Layer 10 of a small transformer language model trained on English Wikipedia (13 layers, counted from 0, width 128).
A neuron adds its activation times its output weights to the MLP's output. To switch it off is to set its activation to zero at one token and run the rest of the model.

Output weights of the MLP neurons that the questions are about. A number n stands for (n - 500) times 0.00086.
n99: 555 658 356 225 936 466 445 468 713 558 508 480 731 633 645 624 579 550 576 324 633 516 442 383 484 432 491 504 358 357 659 559 359 629 469 612 542 367 257 773 517 478 629 455 580 456 869 516 385 312 207 500 422 449 403 521 394 699 515 580 548 569 460 426 756 711 545 561 313 593 541 205 576 459 631 362 491 414 387 444 538 645 483 743 535 657 566 363 517 360 549 656 642 457 480 383 627 577 488 467 290 492 710 309 480 632 504 512 268 568 696 419 433 304 455 597 472 577 528 826 418 675 394 316 448 455 161 620
n205: 468 294 324 629 472 269 389 560 549 518 406 588 431 423 565 398 722 333 400 555 243 588 630 518 211 788 277 417 327 545 468 683 640 474 582 340 565 322 462 377 299 206 657 548 492 590 479 330 735 262 514 408 500 645 578 527 266 368 455 675 479 517 386 393 408 793 605 613 421 455 409 117 407 465 513 590 551 616 363 636 336 804 451 620 343 482 360 327 631 723 383 534 328 567 787 470 655 405 504 623 529 627 756 408 555 531 527 546 472 298 458 430 472 568 592 487 466 406 496 303 500 311 530 128 826 443 541 199
n209: 228 583 584 614 461 631 703 429 313 478 400 514 375 564 400 318 580 551 449 485 367 673 513 493 316 467 434 590 613 663 459 821 537 440 443 357 480 564 422 445 437 698 613 195 309 415 441 535 432 367 432 514 582 500 637 553 523 383 365 474 490 581 393 585 475 571 398 590 449 251 636 522 550 647 511 560 511 593 207 484 526 620 430 728 509 527 547 604 313 973 613 742 326 586 517 394 568 388 413 526 434 595 356 496 415 613 368 490 556 619 549 646 458 364 536 585 328 412 384 218 722 530 572 327 605 488 426 414
n211: 345 408 318 312 551 400 667 333 464 432 675 373 731 230 289 392 622 556 339 658 666 481 295 488 700 529 482 548 658 476 546 693 260 227 507 256 459 555 611 283 557 542 579 485 574 371 550 438 591 286 128 408 481 454 353 492 331 472 511 259 377 406 521 643 592 551 444 441 379 422 453 512 552 626 635 582 433 648 750 671 750 519 447 358 329 340 588 382 463 349 463 411 300 432 435 473 619 636 536 405 508 430 470 572 418 705 314 527 453 586 814 440 435 589 548 453 721 645 212 291 447 463 453 419 392 517 500 496
n246: 629 505 301 772 300 650 543 550 431 474 461 512 536 544 378 360 488 377 601 571 299 394 643 717 653 558 456 606 739 496 345 683 571 691 480 484 559 370 340 812 174 375 622 598 661 875 586 529 517 445 562 483 524 476 388 920 473 393 611 426 405 412 689 504 688 546 588 488 564 526 223 695 374 442 508 303 374 367 433 527 556 609 440 743 361 729 291 450 469 934 277 488 483 638 529 693 472 276 572 485 365 595 540 577 521 671 543 353 546 596 483 580 412 335 602 479 537 536 699 535 822 500 534 192 731 495 313 564

Each question names a token from some text and the token that comes next. It shows the activations a of the neurons there, in the order above. A number n stands for (n - 500) times 0.17.

Then comes g, the gradient of the next token's log-probability with respect to the MLP's output, scaled to length 1. A neuron's effect is roughly proportional to its activation times (output weights . g). A number n stands for (n - 500) times 0.00069.

"or", then "c"
a: 495 503 348 466 380
g: 498 516 649 374 571 480 543 287 444 339 297 549 335 720 579 703 335 500 718 413 494 810 693 399 385 386 322 677 438 615 454 420 536 346 469 517 489 644 328 390 526 294 398 196 400 616 519 225 409 611 302 227 394 769 700 446 376 438 589 261 502 605 295 542 452 699 415 542 402 492 444 524 497 496 415 421 585 497 611 395 447 332 352 478 609 329 500 361 326 438 557 381 670 302 475 650 599 691 440 673 560 536 451 602 492 550 532 438 605 714 431 540 449 549 376 683 491 453 516 519 428 240 501 491 401 441 313 333
Switching off which neuron hurts the next token most? n246

" n", then "ov"
a: 498 500 513 493 475
g: 466 572 454 454 240 520 500 590 191 420 548 378 416 612 405 771 615 668 421 581 507 833 563 512 515 546 451 621 335 566 392 584 576 444 822 556 565 497 418 583 567 630 633 333 705 371 199 455 542 764 678 537 573 393 605 459 486 461 540 562 743 664 335 386 651 490 549 515 640 544 489 278 642 342 452 334 379 343 605 348 646 713 507 537 587 444 698 519 532 472 564 622 603 465 436 438 456 416 616 686 683 292 453 641 589 559 549 448 390 485 432 262 526 613 538 615 502 397 508 611 409 280 798 269 427 575 608 390
Switching off which neuron hurts the next token most? n246

"ed", then " the"
a: 493 499 375 475 501
g: 541 461 601 340 903 572 570 362 413 617 583 413 591 559 301 568 682 599 222 501 507 405 413 604 575 618 595 427 466 437 339 541 532 356 507 778 640 449 390 643 550 486 416 442 320 609 463 628 255 516 400 274 506 565 478 477 532 478 404 453 264 158 816 474 503 604 492 460 730 416 720 284 566 632 684 465 436 507 546 295 640 207 381 592 431 586 593 336 507 478 294 413 405 398 340 499 631 623 587 665 591 601 691 478 510 384 632 618 688 486 615 473 570 551 595 478 507 570 319 390 689 581 593 545 440 390 563 647
Which neuron, switched off, raises the next token's probability most? n211

" m", then "ost"
a: 500 537 482 283 502
g: 463 544 510 794 385 466 505 611 568 252 480 413 325 492 587 522 505 522 498 672 304 457 593 494 537 494 483 302 310 450 480 496 797 473 622 560 415 669 557 458 566 526 588 329 589 515 588 392 623 568 329 512 710 561 712 479 382 658 526 556 301 488 464 484 466 240 630 478 601 530 367 407 659 546 419 336 422 537 353 406 541 737 417 262 557 380 748 339 309 507 401 499 549 735 524 368 866 156 296 600 372 712 515 585 704 390 469 436 597 495 488 530 479 436 541 619 391 621 456 695 691 291 581 312 361 336 520 484
Switching off which neuron hurts the next token most? n211

"ol", then "om"
a: 372 500 504 503 496
g: 441 521 531 545 487 536 672 488 432 294 406 672 591 473 490 579 630 659 429 698 561 622 547 554 168 178 608 477 405 487 402 609 678 481 624 555 401 541 624 487 670 597 642 433 567 580 566 445 611 606 423 593 415 180 465 488 392 342 477 458 559 702 375 465 515 378 556 444 451 489 700 536 580 522 524 242 530 347 426 469 664 453 729 355 410 481 532 446 492 513 707 677 410 483 609 407 776 630 636 463 921 328 473 542 470 571 403 561 426 519 552 275 352 621 581 57 583 357 676 392 412 557 354 513 507 697 621 449
Switching off which neuron hurts the next token most? n99

"t", then "ro"
a: 406 507 529 535 501
g: 608 558 527 313 420 677 363 376 379 564 381 419 514 550 328 520 382 379 537 644 334 613 567 603 514 941 564 566 617 481 530 608 581 491 310 468 571 662 558 522 392 434 763 569 480 363 665 374 553 298 665 446 589 346 403 312 516 589 441 193 474 770 481 347 333 580 283 335 526 388 372 491 517 270 814 502 366 687 494 523 426 579 422 470 392 400 372 385 344 621 433 508 372 520 497 413 604 541 313 540 568 242 658 463 434 302 526 416 465 512 541 436 506 442 816 446 682 475 458 648 604 348 386 666 550 345 590 662
Switching off which neuron hurts the next token most? n99

" be", then "ing"
a: 502 659 433 485 495
g: 382 538 625 576 366 448 447 556 482 469 246 560 381 442 348 624 502 542 565 478 587 307 640 429 305 605 647 454 790 405 498 432 297 593 535 427 319 363 601 577 494 640 570 704 656 696 375 423 612 399 554 373 501 174 424 466 449 535 575 652 453 593 552 547 591 619 560 623 418 348 693 436 467 373 355 582 591 443 407 716 457 706 380 624 576 496 509 330 677 564 457 531 449 340 414 570 490 451 461 588 721 556 591 291 400 444 654 358 793 531 509 478 603 432 496 353 109 571 635 533 480 592 657 609 933 486 243 472
Switching off which neuron hurts the next token most? n205

"am", then "er"
a: 502 499 500 522 498
g: 373 479 448 473 494 526 468 600 376 675 478 637 293 245 508 693 744 644 538 542 571 315 299 403 589 511 687 570 534 490 337 502 601 467 431 291 292 481 569 305 502 702 583 559 394 274 595 547 657 599 350 243 447 416 550 583 487 500 583 590 363 503 511 531 196 308 500 424 361 393 464 415 400 294 427 384 656 493 625 646 332 570 217 597 435 566 417 677 658 356 571 478 447 558 508 383 551 177 464 155 606 669 420 591 487 144 623 498 628 357 588 533 371 452 589 553 538 448 433 574 446 569 387 604 666 366 568 360
Switching off which neuron hurts the next token most? n211

"ed", then " G"
a: 506 494 382 472 503
g: 494 368 409 406 466 452 288 392 398 790 467 535 481 624 521 404 615 476 291 526 546 316 621 481 393 458 647 388 532 575 474 583 767 478 388 411 569 436 364 340 510 621 556 419 684 555 475 784 364 650 495 241 641 523 575 551 176 380 571 610 637 316 667 528 710 706 346 658 462 649 475 467 796 492 318 385 159 524 488 528 474 470 348 415 523 781 771 498 350 595 297 445 642 285 515 427 458 509 556 551 452 398 592 218 516 543 388 582 539 460 605 639 402 615 563 433 495 636 624 709 562 345 463 575 629 481 450 489
Switching off which neuron hurts the next token most? n209

"en", then "at"
a: 500 501 406 491 470
g: 465 483 595 564 395 329 616 641 363 514 436 601 584 585 690 362 474 810 458 648 345 393 533 672 434 422 368 244 428 441 406 451 426 401 449 578 359 558 542 488 598 340 641 312 584 390 476 839 550 416 357 496 504 371 569 552 394 577 328 394 598 466 538 564 459 276 519 626 276 371 571 647 518 749 473 577 181 392 439 444 713 618 712 829 446 463 329 378 464 625 584 431 547 567 392 465 645 510 243 457 592 458 316 664 249 541 329 359 367 293 649 477 369 382 414 583 430 570 568 639 510 557 272 616 686 438 442 536
Which neuron, switched off, raises the next token's probability most? n209

" ", then "4"
a: 451 529 531 520 501
g: 663 665 329 621 545 415 527 227 365 605 570 480 488 459 553 549 540 431 536 583 404 481 500 538 516 455 433 498 588 546 335 513 639 532 555 585 374 463 419 382 542 642 435 471 584 474 279 612 560 639 573 539 532 708 818 705 504 431 612 431 914 480 664 274 470 759 726 494 498 377 491 206 526 763 674 463 575 777 448 417 311 549 330 605 229 456 562 559 390 547 666 481 604 564 620 466 719 280 276 687 570 604 791 462 536 631 293 534 498 494 397 429 553 483 523 359 680 334 472 524 530 624 536 501 660 527 484 380
Switching off which neuron hurts the next token most? n205